Layer 2 of a small transformer language model trained on English Wikipedia (8 layers, counted from 0, width 64).
A neuron adds its activation times its output weights to the MLP's output. To switch it off is to set its activation to zero at one token and run the rest of the model.
A neuron's activation on a vector x is SiLU(gate . x) times (in . x), where the dot is the dot product.

Input weights of the MLP neurons that the questions are about. A number n stands for (n - 500) times 0.0015.
n0 gate: 480,549,404,920,536,695,720,427,422,473,433,380,504,152,421,338,566,512,469,519,370,552,355,371,675,589,265,458,404,535,496,396,521,440,763,346,496,554,589,569,565,404,567,534,559,576,748,496,508,448,524,755,570,544,730,496,446,380,532,653,748,258,466,650
n25 gate: 471,561,386,532,285,525,538,744,445,586,489,636,486,493,448,493,445,672,534,455,518,779,475,475,529,273,427,473,647,579,516,542,496,404,629,518,587,643,324,460,456,496,461,425,522,144,521,447,536,461,440,486,573,680,389,226,544,166,626,365,451,439,427,430
n34 gate: 479,362,509,545,439,659,513,472,619,699,430,403,238,443,493,495,449,442,553,537,404,484,534,530,523,524,440,532,533,522,523,421,610,466,559,495,422,381,474,482,391,390,451,624,495,541,520,511,453,459,386,487,491,588,399,451,637,527,551,505,534,468,472,496
n40 gate: 363,336,413,376,519,500,580,457,360,500,534,838,610,843,478,476,640,519,387,485,507,632,640,317,439,368,522,568,413,634,555,538,586,470,363,683,456,434,365,546,766,664,261,345,401,554,315,496,605,463,597,341,407,541,541,397,457,569,422,403,222,519,337,340
n61 gate: 440,572,555,314,484,500,553,443,207,466,676,694,576,480,419,323,741,606,477,515,637,622,778,552,801,316,438,440,614,645,548,634,545,263,464,728,492,471,700,645,601,557,539,454,529,489,405,457,569,732,516,492,565,516,235,639,471,361,512,406,407,576,299,238
n103 gate: 456,425,541,385,378,644,500,539,582,391,482,505,554,430,530,460,394,592,440,440,388,526,533,350,500,707,596,537,522,559,609,533,439,777,604,557,470,505,552,396,474,439,398,492,492,517,467,470,508,681,569,435,547,536,403,668,607,599,540,558,440,425,488,459
n164 gate: 366,399,473,523,625,561,430,560,432,391,457,599,320,527,614,483,507,493,506,613,634,424,473,336,419,568,552,484,602,471,456,480,569,195,651,517,789,476,545,416,666,510,467,668,368,497,328,471,401,701,589,701,629,661,522,574,493,305,386,476,705,483,413,474
n175 gate: 373,627,413,643,569,386,641,300,316,571,586,493,278,652,654,721,432,362,558,486,448,566,679,401,652,490,562,480,278,450,321,608,500,497,609,571,534,504,486,695,511,572,642,574,277,633,486,559,335,621,514,462,368,549,485,497,511,511,362,331,612,672,575,321
n183 gate: 319,486,615,520,634,507,441,442,737,562,688,540,326,633,527,542,388,664,507,276,523,578,456,524,421,628,560,416,409,448,606,446,377,591,367,404,424,479,303,510,542,844,547,518,603,377,436,697,566,655,503,457,413,382,430,573,581,442,497,256,507,500,446,667
n209 gate: 477,320,401,296,508,527,467,478,527,387,466,391,359,650,459,346,445,575,386,271,380,621,477,446,285,787,522,344,515,496,732,598,394,693,401,439,433,606,537,485,364,634,477,420,690,319,398,552,667,440,346,863,519,504,443,581,555,350,264,512,492,489,532,309
n237 gate: 475,324,496,652,461,741,602,618,555,459,693,417,675,428,396,596,573,609,479,359,598,317,301,693,636,497,632,503,636,347,539,486,584,489,593,335,559,529,442,378,587,460,570,764,311,490,429,507,631,535,440,593,312,563,646,521,485,383,266,347,696,592,576,490
n249 gate: 522,354,452,452,781,385,483,612,761,504,228,416,764,482,406,550,554,617,513,602,509,496,391,482,704,606,320,512,378,647,204,365,843,962,667,527,654,581,377,385,491,459,500,358,509,396,539,728,410,530,444,402,362,522,377,547,378,845,251,433,551,482,537,470
n0 in: 614,479,309,415,346,590,500,402,540,500,440,594,382,507,358,298,434,412,431,703,332,500,546,486,529,610,254,362,541,330,555,486,460,398,293,647,458,329,764,532,514,471,440,723,548,642,465,524,580,402,584,469,692,693,668,338,555,523,521,722,643,500,560,486
n25 in: 513,647,450,519,716,500,491,346,467,317,387,497,640,516,596,697,487,481,573,331,431,365,437,478,468,515,358,506,521,518,405,547,526,503,497,471,649,676,629,407,652,431,500,397,431,636,424,500,649,519,684,509,519,393,483,414,408,756,444,695,402,678,651,578
n34 in: 422,515,573,490,579,686,693,505,513,447,421,422,475,601,510,466,422,599,500,520,347,450,417,609,558,558,527,653,404,399,349,443,430,590,631,536,591,461,476,398,564,586,460,360,503,581,623,418,528,478,413,493,441,592,692,520,531,366,567,417,521,497,514,507
n40 in: 536,500,758,640,376,682,352,521,533,676,472,565,171,475,581,567,559,543,476,503,528,511,565,449,336,503,486,500,431,448,245,250,671,450,478,289,795,445,517,617,277,452,429,689,342,459,529,451,522,571,504,549,372,440,523,542,694,511,574,470,722,586,510,387
n61 in: 391,487,359,589,477,570,399,312,530,490,572,409,222,394,336,425,680,367,373,500,458,297,362,546,587,621,410,544,491,623,193,503,534,261,520,384,448,341,302,540,463,473,526,441,586,356,631,555,368,608,507,465,429,448,496,388,524,398,426,591,598,467,546,526
n103 in: 379,479,607,513,457,518,461,481,453,412,369,579,536,503,702,436,563,634,488,478,465,546,408,387,477,475,627,481,593,529,613,500,542,681,677,490,592,631,557,425,549,548,677,430,420,403,505,392,429,533,460,510,492,424,401,413,455,652,492,324,484,569,462,581
n164 in: 435,500,754,456,526,332,352,517,585,466,617,585,241,446,364,414,613,500,534,491,520,565,568,482,602,572,402,587,477,557,461,459,579,391,577,518,477,424,580,335,443,469,427,491,401,399,530,474,455,494,526,445,334,538,372,681,528,342,538,521,478,702,403,736
n175 in: 500,590,564,432,620,504,490,466,559,284,638,302,500,406,727,518,610,588,610,576,591,376,293,759,522,431,455,626,486,668,809,607,599,429,525,561,259,625,604,659,638,493,641,500,630,531,521,493,449,458,620,441,413,422,592,632,245,500,493,467,755,457,393,426
n183 in: 503,600,352,497,539,276,554,654,490,437,523,377,338,473,468,555,524,634,529,308,481,562,635,566,667,577,658,462,421,313,526,470,486,382,424,520,748,358,280,457,513,667,624,420,665,506,586,575,628,569,445,461,399,555,525,494,449,535,620,503,739,616,491,734
n209 in: 424,407,693,693,503,439,436,657,555,643,569,530,462,567,509,507,666,325,595,494,578,327,579,519,612,396,413,485,345,543,553,636,722,680,580,545,615,383,433,449,571,336,359,447,526,512,361,338,328,359,478,537,503,550,514,506,526,378,662,533,331,557,562,622
n237 in: 540,691,478,555,427,588,548,541,443,414,509,721,655,419,533,577,360,613,446,713,375,604,537,397,466,347,488,438,625,595,586,681,624,595,656,512,618,627,479,666,446,670,613,542,523,518,654,530,503,408,442,455,535,610,580,693,465,391,530,433,595,550,370,372
n249 in: 302,596,545,542,485,558,558,453,703,405,301,553,641,519,478,221,504,429,416,640,369,651,397,370,358,570,511,460,372,536,209,394,782,893,404,554,686,512,548,462,465,496,492,496,413,482,492,481,356,579,541,615,477,624,299,578,327,464,485,285,682,649,582,328

Output weights of the MLP neurons that the questions are about. A number n stands for (n - 500) times 0.00057.
n0: 458,412,472,806,764,657,621,490,582,599,776,325,491,479,579,367,492,472,792,576,551,510,487,564,558,405,295,491,481,331,393,488,374,618,476,430,382,388,663,580,131,622,128,470,408,782,537,537,608,901,345,540,486,426,481,594,323,636,287,527,650,462,487,581
n25: 465,558,543,442,519,519,488,420,691,361,533,324,543,487,638,370,432,556,467,466,504,257,688,546,500,500,590,379,562,328,675,294,638,451,416,721,539,425,515,500,451,762,496,383,638,584,492,498,362,415,677,566,527,415,620,496,327,637,271,778,803,441,213,678
n34: 343,547,570,469,415,535,357,722,421,447,506,449,548,430,543,574,444,529,373,505,463,609,567,457,558,546,656,556,382,507,500,514,655,591,623,498,665,418,646,610,678,565,486,370,540,568,520,424,407,729,577,511,437,540,440,521,328,411,623,545,469,479,513,433
n40: 348,507,887,620,453,421,396,401,451,407,457,684,256,769,331,582,331,535,362,411,516,697,491,566,568,477,647,562,549,268,467,639,468,488,253,344,428,651,653,550,489,538,539,379,483,782,503,202,340,774,386,812,650,381,374,615,842,583,803,293,644,262,466,439
n61: 576,658,364,401,610,444,421,409,637,346,818,659,424,772,467,336,693,792,701,347,834,512,399,263,368,796,510,688,589,612,427,614,537,486,621,530,485,598,405,260,459,228,511,463,372,423,370,575,414,447,626,744,279,331,300,461,382,564,446,414,341,200,647,508
n103: 516,491,443,519,582,518,503,551,551,438,457,550,546,531,527,482,681,508,464,443,394,481,405,414,325,674,419,527,414,574,677,459,303,619,556,590,589,476,402,308,545,538,382,442,406,484,405,522,498,397,392,521,544,504,547,441,601,565,500,495,671,549,540,524
n164: 538,308,499,634,253,586,445,483,667,342,414,460,649,316,298,475,466,477,162,481,390,541,339,754,597,488,749,401,470,593,400,431,602,476,497,508,48,273,491,286,536,408,577,186,397,510,612,525,505,456,313,360,594,500,471,388,411,545,623,533,464,472,541,492
n175: 519,466,597,472,480,575,512,400,635,665,432,472,543,245,729,449,369,710,625,327,641,672,409,630,576,488,676,630,616,538,600,220,478,643,498,523,446,519,456,261,644,346,21,371,746,252,530,494,616,621,325,797,787,460,529,343,686,491,663,596,363,482,541,476
n183: 295,548,763,654,586,634,286,394,626,696,351,539,548,561,393,130,342,345,446,469,487,308,466,476,445,646,437,387,552,631,462,566,515,472,213,568,399,487,518,497,692,678,468,862,669,430,473,508,642,405,617,390,462,451,695,617,391,504,528,690,454,619,443,397
n209: 596,578,122,667,451,608,512,455,524,157,459,453,543,412,363,722,284,441,477,593,530,434,242,455,345,652,480,330,509,491,352,236,430,646,715,619,402,563,438,208,637,479,477,715,368,583,633,567,623,542,272,459,458,565,468,447,416,627,325,603,726,478,406,563
n237: 438,465,733,538,649,634,566,762,610,864,378,479,490,263,414,355,453,651,470,566,281,586,317,203,320,516,384,409,244,490,366,647,628,555,239,789,288,660,402,530,424,614,500,614,725,505,482,529,365,481,485,565,508,534,473,706,548,663,519,431,618,314,405,359
n249: 463,332,761,681,537,828,585,367,524,733,210,699,215,411,663,498,526,334,479,476,477,498,786,507,383,461,724,888,408,366,463,697,461,440,584,513,475,584,566,685,202,559,475,50,281,530,459,414,735,498,686,740,445,451,285,648,557,513,653,474,479,578,614,357

Each question names a token from some text and the token that comes next. It shows the vector x that enters the MLP there. A number n stands for (n - 500) times 0.0064.

Then comes g, the gradient of the next token's log-probability with respect to the MLP's output, scaled to length 1. A neuron's effect is roughly proportional to its activation times (output weights . g). A number n stands for (n - 500) times 0.001.

"25", then " July"
x: 286,620,438,697,372,391,434,466,408,504,462,635,424,363,548,376,878,444,488,669,502,401,451,452,483,545,575,306,390,742,621,552,256,351,542,299,499,637,477,386,447,522,657,526,471,381,428,525,344,403,367,468,538,437,328,392,580,707,575,360,746,666,507,505
g: 519,433,573,509,419,591,450,527,580,630,460,560,335,506,315,527,508,499,529,580,331,642,464,364,741,564,470,514,535,566,836,645,795,514,592,277,394,465,539,530,779,465,520,635,686,501,394,553,439,672,536,472,284,556,311,464,418,832,323,614,502,471,592,550
Which neuron, switched off, raises the next token's probability most? n175

" ", then "24"
x: 222,468,297,704,490,524,492,460,434,567,635,646,704,337,504,435,821,478,540,644,463,366,468,488,389,530,482,306,450,553,621,529,321,475,497,411,470,664,360,363,406,456,653,461,435,328,430,575,309,440,333,446,535,336,386,439,586,687,529,470,832,700,372,577
g: 538,670,584,275,546,349,397,514,481,770,570,437,539,403,496,382,392,643,467,514,303,382,488,537,511,482,406,771,550,577,434,572,738,643,439,362,217,558,746,466,398,483,535,436,479,522,569,598,482,451,178,606,486,491,600,470,451,586,418,664,274,301,482,705
Which neuron, switched off, raises the next token's probability most? n0

"t", then " w"
x: 392,400,458,532,563,416,359,433,350,565,464,667,477,328,612,464,704,474,648,462,499,430,384,417,333,550,564,374,528,630,627,523,232,403,411,396,546,695,410,454,325,481,487,440,606,461,342,367,316,373,433,433,527,264,483,552,711,778,468,431,776,744,544,449
g: 501,753,534,379,488,618,380,457,554,349,569,324,496,374,556,475,600,550,369,501,462,373,451,465,307,380,566,480,339,380,334,415,421,549,288,678,630,370,492,462,279,475,472,297,379,701,456,668,564,331,431,432,808,637,558,587,579,223,677,526,583,627,343,507
Which neuron, switched off, raises the next token's probability most? n25

" ", then "25"
x: 214,471,310,696,519,532,482,469,434,560,648,649,697,346,498,433,821,476,531,644,458,386,465,489,375,534,494,319,448,566,647,536,319,466,489,423,475,684,349,354,417,497,664,456,437,313,410,571,315,445,330,470,536,341,393,456,571,688,536,470,809,697,354,584
g: 470,670,586,198,553,388,501,524,374,692,640,419,431,426,502,358,398,649,491,488,305,334,512,637,537,552,358,746,581,553,483,517,672,661,468,380,262,556,694,423,373,490,587,500,520,402,502,669,510,504,245,668,515,486,618,419,494,649,397,667,272,314,450,684
Which neuron, switched off, raises the next token's probability most? n0

"om", then " that"
x: 359,419,447,546,616,486,370,563,445,549,567,626,517,290,619,417,781,413,481,660,529,617,358,460,423,481,668,316,391,589,618,527,206,345,391,488,325,700,397,431,440,466,507,579,596,362,378,386,275,457,364,555,476,312,461,252,643,704,526,463,768,772,491,472
g: 744,566,535,545,421,580,374,354,605,523,325,368,540,660,462,466,516,595,314,595,487,527,516,591,460,562,743,480,748,548,783,370,390,624,355,443,218,351,409,610,417,543,419,570,330,337,462,533,635,577,671,679,434,617,380,312,469,487,603,328,551,657,674,468
Which neuron, switched off, lowers the next token's probability most? n249

" with", then " only"
x: 405,552,449,603,500,410,347,444,422,566,462,708,517,353,558,344,853,509,607,502,389,420,497,466,394,570,569,316,512,578,725,667,287,433,459,587,501,579,339,307,455,649,410,487,473,351,395,324,292,350,497,476,606,361,485,281,670,721,490,528,643,743,456,581
g: 507,414,327,203,450,497,649,470,527,673,565,293,694,516,580,354,487,553,711,508,289,546,331,530,514,407,590,591,645,559,478,317,440,544,418,461,508,423,537,432,469,744,373,348,586,521,703,622,624,230,362,531,424,486,553,534,710,289,588,515,544,643,730,637
Which neuron, switched off, lowers the next token's probability most? n40

"ist", then "er"
x: 396,495,444,526,629,510,370,499,385,583,558,732,621,400,608,311,833,452,559,520,432,491,324,495,487,539,712,332,410,628,687,403,273,502,466,422,444,519,472,547,331,445,483,559,490,305,401,361,353,452,312,495,459,404,462,387,734,717,557,377,725,791,517,509
g: 423,506,335,423,716,316,597,550,438,567,427,461,614,394,595,408,497,402,535,498,702,336,489,542,531,549,494,582,703,572,393,416,333,456,320,744,558,543,651,309,313,546,529,523,341,510,698,406,596,365,433,470,513,590,513,485,616,7,569,345,564,544,349,458
Which neuron, switched off, lowers the next token's probability most? n237

" from", then " T"
x: 409,586,430,644,574,428,326,539,408,505,507,683,500,353,553,392,866,408,632,494,395,407,481,483,367,547,554,273,476,607,791,701,307,462,522,554,548,629,377,313,461,615,390,492,472,362,342,393,342,352,434,530,617,441,416,332,721,683,525,484,657,721,517,544
g: 480,455,659,718,613,594,494,426,670,262,519,667,343,305,438,650,434,449,464,490,532,590,556,627,502,552,383,450,451,382,486,623,488,560,642,586,488,543,433,616,489,507,735,524,674,695,410,469,274,664,547,515,725,538,254,527,295,845,316,340,483,433,440,500
Which two neurons, each switched off alone, lower its probability most, in order? n209, n25

"in", then "ished"
x: 414,542,433,631,527,367,408,454,448,561,428,704,480,309,540,419,773,442,550,537,557,343,393,428,256,509,613,398,344,470,707,530,275,495,545,319,416,721,512,501,370,477,546,442,629,484,531,518,300,373,347,410,481,405,465,349,731,729,516,458,745,771,538,470
g: 546,371,524,357,619,327,297,531,636,327,656,636,386,365,727,401,588,248,297,486,486,399,282,512,427,393,653,474,518,450,430,432,433,774,411,624,612,468,504,482,571,318,496,601,532,513,610,225,582,533,569,584,569,451,679,450,501,406,570,673,739,375,361,627
Which neuron, switched off, raises the next token's probability most? n103

"d", then " the"
x: 396,400,528,631,648,321,440,592,432,551,531,676,482,324,463,377,790,457,582,489,487,506,422,397,366,646,661,260,397,589,737,509,323,395,439,405,526,657,448,413,371,370,447,509,606,402,414,430,164,319,467,515,589,363,496,501,691,735,606,431,723,706,499,605
g: 682,479,554,636,641,301,514,575,662,424,613,586,445,516,576,356,567,662,293,467,629,342,411,652,480,568,321,390,618,459,439,498,565,683,573,539,495,553,641,460,508,483,458,538,559,531,377,512,600,269,552,418,616,529,101,271,458,585,351,726,551,710,286,374
Which neuron, switched off, lowers the next token's probability most? n209

" out", then " of"
x: 307,561,335,660,441,397,344,550,294,628,478,604,505,354,562,352,741,483,581,549,480,336,470,419,443,584,628,235,409,551,707,471,244,386,468,523,502,655,308,366,445,579,562,524,439,456,320,432,247,335,562,577,545,377,407,320,644,676,524,517,643,784,483,573
g: 509,662,464,567,584,327,476,305,524,531,529,493,493,480,715,329,337,437,561,352,629,404,423,614,348,465,627,472,374,565,261,335,371,398,523,696,498,489,553,458,100,463,257,464,387,542,486,373,574,390,492,404,631,412,662,511,536,180,670,336,559,513,452,508
Which neuron, switched off, lowers the next token's probability most? n249

"ord", then "s"
x: 444,522,525,571,592,369,365,696,406,547,466,707,531,192,593,294,823,483,599,554,427,497,359,487,513,477,649,281,412,670,603,380,222,338,515,429,487,631,479,378,435,591,521,552,520,407,355,412,328,432,437,553,512,412,444,327,607,714,557,297,665,722,452,557
g: 432,357,529,541,518,669,364,616,693,447,581,487,497,326,435,561,516,406,246,660,601,753,745,665,704,638,568,515,232,658,492,584,578,473,457,531,634,461,397,460,692,262,580,563,418,516,527,535,435,518,673,502,348,509,301,552,411,772,444,440,312,614,576,500
Which two neurons, each switched off alone, lower its probability most, in order? n164, n34

"ind", then " It"
x: 414,473,555,611,592,381,328,494,473,579,422,736,441,312,409,317,755,469,579,422,521,420,409,440,387,583,655,400,338,535,665,511,289,407,442,452,471,615,461,434,463,411,389,575,638,371,327,521,286,318,533,461,563,309,458,348,775,695,591,369,754,769,575,569
g: 553,658,607,554,646,462,422,426,428,450,531,380,600,445,672,251,660,362,319,467,543,516,550,632,476,572,513,484,190,616,384,513,595,448,357,671,544,567,539,406,483,448,394,561,199,641,500,260,585,515,466,535,791,449,850,500,438,382,548,294,562,376,480,495
Which neuron, switched off, raises the next token's probability most? n40

" W", then "inn"
x: 248,484,544,645,431,329,537,481,393,479,553,719,511,270,443,458,789,654,649,590,431,317,370,486,415,490,524,348,529,692,684,552,332,418,451,554,498,544,491,340,381,465,451,556,387,615,332,552,253,390,419,506,491,318,415,416,759,722,427,453,699,675,388,464
g: 552,361,564,401,539,625,489,676,517,422,593,416,430,425,364,614,308,477,339,644,457,548,392,362,687,511,408,349,679,438,594,376,581,599,552,450,409,392,465,590,625,529,681,433,489,444,360,423,481,733,554,730,161,554,399,432,598,928,440,516,440,632,472,609
Which neuron, switched off, lowers the next token's probability most? n164

"-", then "o"
x: 262,523,276,654,458,374,455,447,395,495,547,637,554,255,630,471,807,518,575,568,559,481,396,478,413,610,560,381,346,508,656,612,290,456,431,405,498,734,403,411,467,596,644,531,570,391,484,522,222,397,463,695,638,361,438,488,728,722,496,487,728,739,476,524
g: 493,477,383,555,632,460,560,373,570,484,534,265,556,606,720,343,425,440,581,444,710,347,412,607,421,492,848,383,436,500,474,495,546,654,406,721,512,568,691,449,153,534,403,417,574,454,556,721,457,428,390,575,679,415,752,419,575,376,541,347,536,490,311,525
Which neuron, switched off, lowers the next token's probability most? n175

"gh", then "t"
x: 295,512,555,511,561,414,371,498,447,528,427,671,463,317,539,332,690,314,553,332,478,384,433,471,359,512,580,242,416,558,694,505,252,341,450,454,538,654,497,401,404,535,404,620,521,465,413,512,396,350,371,587,543,277,387,363,649,739,406,439,821,710,516,613
g: 466,644,424,413,468,331,473,569,745,484,610,565,469,304,559,496,426,547,404,628,569,353,684,456,531,536,682,621,161,508,310,462,298,699,303,645,533,533,412,524,396,304,478,347,492,437,573,457,591,275,487,565,766,417,679,336,545,302,621,380,457,485,543,445
Which neuron, switched off, lowers the next token's probability most? n164

"\n", then "-"
x: 325,507,270,684,524,522,396,503,425,462,561,717,674,303,626,381,887,608,489,516,479,382,340,468,347,673,443,435,439,661,684,466,370,480,544,524,406,643,413,379,436,552,525,634,503,496,597,507,282,364,361,503,479,384,369,513,640,703,547,391,663,736,378,431
g: 650,409,623,241,406,720,217,567,479,474,351,640,524,555,331,570,592,452,319,566,213,501,398,511,591,468,352,378,471,610,522,531,568,491,456,340,501,378,567,404,450,440,309,534,584,520,695,609,385,679,488,316,208,629,325,447,496,595,446,343,487,656,564,355
Which neuron, switched off, lowers the next token's probability most? n0

".", then " The"
x: 407,603,472,600,679,367,489,440,400,435,606,694,629,265,552,330,828,543,559,443,476,627,331,542,392,637,512,365,544,529,730,646,238,431,504,517,479,555,293,379,471,634,466,506,414,372,426,529,291,392,407,433,530,440,399,552,601,708,509,416,756,770,432,453
g: 530,541,450,812,478,605,398,512,592,509,519,435,656,678,498,385,218,425,386,542,715,663,547,641,487,609,481,359,271,470,450,539,615,563,519,335,448,534,536,519,763,614,371,530,607,538,291,478,466,559,458,364,537,771,672,548,445,790,506,430,647,707,533,388
Which neuron, switched off, lowers the next token's probability most? n183

"uary", then "==\n"
x: 268,577,430,645,531,390,345,470,390,574,432,635,496,314,483,273,753,471,648,468,434,443,351,408,313,492,617,471,438,689,709,457,291,374,490,456,383,671,438,374,422,511,449,542,548,446,405,538,283,377,284,510,644,573,297,396,573,668,498,370,687,723,523,448
g: 684,373,608,471,502,884,453,417,434,494,288,652,353,556,352,596,482,399,497,644,560,638,552,505,486,631,504,485,670,546,551,289,576,752,506,306,492,605,370,532,667,382,459,324,471,467,515,380,419,605,604,541,501,639,317,365,391,765,615,480,255,467,538,616
Which neuron, switched off, lowers the next token's probability most? n25

",", then " "
x: 413,752,304,680,527,385,451,482,330,493,432,654,657,274,506,371,742,470,593,500,482,458,432,243,340,483,514,373,473,535,695,571,306,416,581,382,468,626,357,390,438,458,466,446,492,411,431,505,233,370,377,450,591,363,466,515,565,726,536,430,747,742,523,610
g: 550,384,551,531,364,581,572,542,482,699,528,569,380,453,409,553,346,396,513,541,346,674,490,321,645,466,534,560,677,402,810,541,689,459,655,276,408,450,493,629,733,304,562,580,711,527,444,454,414,669,589,512,252,524,272,497,375,821,421,493,448,444,571,489
Which neuron, switched off, lowers the next token's probability most? n34

"is", then " was"
x: 340,548,407,629,651,483,365,331,416,555,390,719,489,264,547,371,819,551,620,760,515,481,331,534,270,503,610,481,488,521,620,496,295,477,595,382,512,647,420,435,449,489,435,609,545,475,341,437,360,387,406,519,551,450,513,411,702,714,500,424,717,816,489,615
g: 713,376,636,524,591,253,464,479,465,495,538,461,417,510,541,551,561,270,411,390,580,731,591,606,428,476,614,702,308,612,414,511,388,291,427,711,449,587,481,355,296,401,444,325,367,654,501,492,515,393,377,759,457,496,864,462,471,482,473,403,672,369,425,448
Which neuron, switched off, lowers the next token's probability most? n164

"18", then " October"
x: 332,606,379,658,438,405,511,548,366,534,516,641,504,343,516,394,852,448,478,680,463,404,391,430,484,438,572,282,397,763,654,513,292,363,551,329,460,595,414,402,359,378,707,483,473,356,447,545,330,411,361,430,514,468,349,403,701,683,585,350,750,688,516,503
g: 518,465,579,546,497,615,478,585,550,556,427,538,339,419,257,568,457,450,540,618,294,581,458,417,712,620,440,486,486,508,792,577,788,565,596,284,461,467,532,616,737,426,570,582,757,479,402,556,413,616,570,462,309,606,312,455,410,882,331,585,462,593,556,533
Which neuron, switched off, raises the next token's probability most? n61

"an", then " Ch"
x: 434,463,517,502,516,335,352,453,402,520,445,671,429,370,439,410,905,474,647,603,478,468,279,465,306,431,696,379,410,634,696,506,341,421,497,413,455,767,449,405,386,550,541,489,661,522,518,379,350,387,408,592,574,484,465,530,557,715,547,440,800,769,438,508
g: 639,702,468,487,760,504,565,687,519,293,394,460,633,537,633,459,491,487,328,662,598,534,259,552,519,469,540,568,390,430,248,580,591,457,403,814,663,522,628,318,217,579,574,524,331,603,557,535,535,404,504,619,717,469,639,516,590,328,439,330,497,507,364,442
Which neuron, switched off, lowers the next token's probability most? n175

"D", then "en"
x: 404,475,500,774,605,374,494,474,399,595,418,703,528,236,433,411,860,661,598,618,509,376,448,421,380,488,609,453,507,706,668,552,369,396,537,438,486,481,442,288,319,353,524,543,517,389,392,559,334,406,431,416,503,308,472,457,740,694,470,453,759,673,477,632
g: 254,468,459,355,477,506,465,646,511,576,429,692,643,532,622,507,596,575,181,279,533,544,562,544,487,542,444,416,325,457,316,412,432,351,346,664,470,521,541,262,154,451,517,366,345,633,546,277,469,667,475,432,469,368,664,549,578,293,581,582,619,386,469,570
Which neuron, switched off, lowers the next token's probability most? n164

" st", then "at"
x: 316,431,415,614,621,448,443,520,291,611,378,696,592,317,492,434,711,534,483,508,458,371,394,566,394,617,573,383,510,688,745,543,249,452,408,501,523,504,584,467,292,482,582,482,488,459,409,556,307,279,497,426,544,439,550,494,648,757,523,396,712,822,565,594
g: 378,366,386,460,506,554,447,499,526,440,553,555,325,369,426,712,541,467,224,828,554,501,502,483,545,553,443,632,409,612,469,839,296,500,599,527,625,658,396,663,511,559,538,525,343,556,769,440,565,272,384,422,598,355,540,321,312,349,643,507,499,475,450,340
Which neuron, switched off, lowers the next token's probability most? n25

" S", then "e"
x: 205,480,600,679,485,427,464,415,371,576,545,720,605,346,493,459,892,545,561,585,532,477,407,363,382,459,604,473,540,622,680,683,331,429,457,519,430,667,520,370,447,465,422,484,437,518,377,489,363,346,368,624,469,296,523,540,713,689,418,505,655,828,487,425
g: 223,291,645,545,289,537,421,596,458,339,471,597,406,425,389,496,280,625,466,479,400,481,475,431,634,614,398,623,373,457,623,545,730,562,466,298,449,340,656,496,599,514,627,594,624,307,484,487,453,531,641,572,449,621,290,623,341,890,405,570,431,521,386,442
Which neuron, switched off, lowers the next token's probability most? n34

"d", then " ("
x: 397,432,573,655,663,283,479,611,413,537,484,687,525,369,464,395,848,431,617,569,465,587,480,467,381,530,616,337,436,608,740,569,354,369,403,402,533,687,501,415,354,322,449,510,565,432,375,427,220,295,507,463,566,363,498,512,668,734,550,383,697,724,432,597
g: 625,362,465,575,423,492,570,426,524,575,468,590,333,653,447,466,300,371,430,540,397,668,473,565,411,421,360,407,634,484,747,571,594,513,546,345,476,502,306,614,784,500,581,630,495,336,474,320,380,733,586,622,509,773,257,579,262,639,286,591,409,472,601,414
Which neuron, switched off, lowers the next token's probability most? n103

"F", then "ren"
x: 280,495,477,718,344,350,549,384,314,484,416,662,526,330,449,407,866,578,633,688,476,324,421,390,445,404,621,457,474,540,616,539,342,411,456,460,484,574,460,331,307,415,618,558,484,402,385,475,275,467,401,415,540,273,402,399,725,711,456,476,688,707,459,481
g: 592,438,757,281,495,715,555,598,577,521,402,582,505,369,408,642,427,462,480,580,417,577,436,451,693,406,621,378,498,363,608,349,629,532,586,428,624,417,280,495,720,509,548,764,556,461,418,704,333,631,690,586,367,591,258,660,586,723,372,635,546,572,573,410
Which neuron, switched off, raises the next token's probability most? n61

"ed", then ","
x: 371,477,534,563,586,479,356,468,453,565,562,627,519,382,539,341,803,465,591,467,424,427,358,424,332,619,585,332,354,523,722,539,342,296,441,413,478,633,337,396,423,362,467,434,515,440,273,506,213,238,374,506,556,398,479,427,674,713,497,481,734,776,527,485
g: 383,646,441,358,417,291,394,508,447,473,529,548,692,556,469,388,526,451,540,446,378,557,555,585,467,416,645,627,440,455,351,374,272,236,361,624,581,419,271,471,446,637,591,555,190,457,581,557,621,536,401,381,692,467,724,535,567,209,653,308,642,370,591,575
Which neuron, switched off, lowers the next token's probability most? n61

"er", then " C"
x: 382,551,561,504,609,430,339,520,424,522,503,687,499,338,620,398,805,518,528,630,523,517,351,494,303,588,678,223,397,648,680,516,267,454,440,393,407,668,422,471,396,451,427,500,587,493,407,524,261,461,380,449,472,442,483,439,605,742,573,519,761,819,553,593
g: 515,720,400,512,623,331,539,585,614,392,453,588,600,665,738,557,729,571,423,543,613,349,400,683,447,409,495,525,342,573,205,768,505,440,487,610,708,498,592,337,294,510,539,532,395,536,594,581,686,431,541,558,659,419,574,525,647,253,492,349,602,694,409,488
Which neuron, switched off, lowers the next token's probability most? n175

" to", then " all"
x: 385,533,428,553,501,345,408,443,316,527,480,664,437,456,533,362,761,510,543,626,393,292,462,475,426,645,602,298,446,624,793,582,326,533,387,575,544,640,369,391,483,568,375,475,479,511,336,399,231,319,410,494,650,353,460,347,646,696,364,474,759,719,498,676
g: 464,549,420,507,410,408,553,631,412,634,486,292,565,644,552,490,533,471,586,361,503,292,527,402,480,474,765,648,527,706,477,459,475,617,489,453,540,495,550,436,449,515,292,510,597,328,459,587,589,246,216,275,352,485,698,466,542,43,586,539,555,577,639,457
Which neuron, switched off, lowers the next token's probability most? n40

"resent", then ":"
x: 350,516,473,658,460,358,393,513,340,484,335,655,507,326,486,370,702,393,506,587,416,462,436,410,332,571,632,324,246,655,658,370,244,470,479,405,384,775,502,453,449,541,513,595,454,526,356,543,301,394,345,394,636,541,404,414,658,728,580,503,554,852,506,499
g: 510,593,662,750,532,589,401,451,571,565,510,580,243,219,481,711,593,376,531,651,347,678,519,509,557,602,446,431,607,440,848,474,630,488,623,453,381,480,386,577,502,425,547,379,520,372,653,459,507,760,540,415,530,521,259,659,690,575,509,701,489,314,537,451
Which neuron, switched off, raises the next token's probability most? n249

" comp", then "et"
x: 221,416,371,629,574,473,480,568,299,559,492,592,589,291,613,343,709,580,491,614,554,395,326,476,502,334,790,252,583,619,663,442,209,418,416,451,475,631,349,479,431,459,533,595,514,341,457,435,367,307,413,499,545,407,499,447,567,715,603,512,569,820,573,501
g: 711,342,509,604,406,589,487,626,480,572,434,584,356,431,528,567,417,503,460,582,347,532,649,441,548,425,535,351,773,413,529,571,495,612,511,608,236,586,445,555,781,409,497,633,602,464,395,657,694,453,681,761,524,548,426,375,327,832,420,292,614,474,340,507
Which neuron, switched off, raises the next token's probability most? n34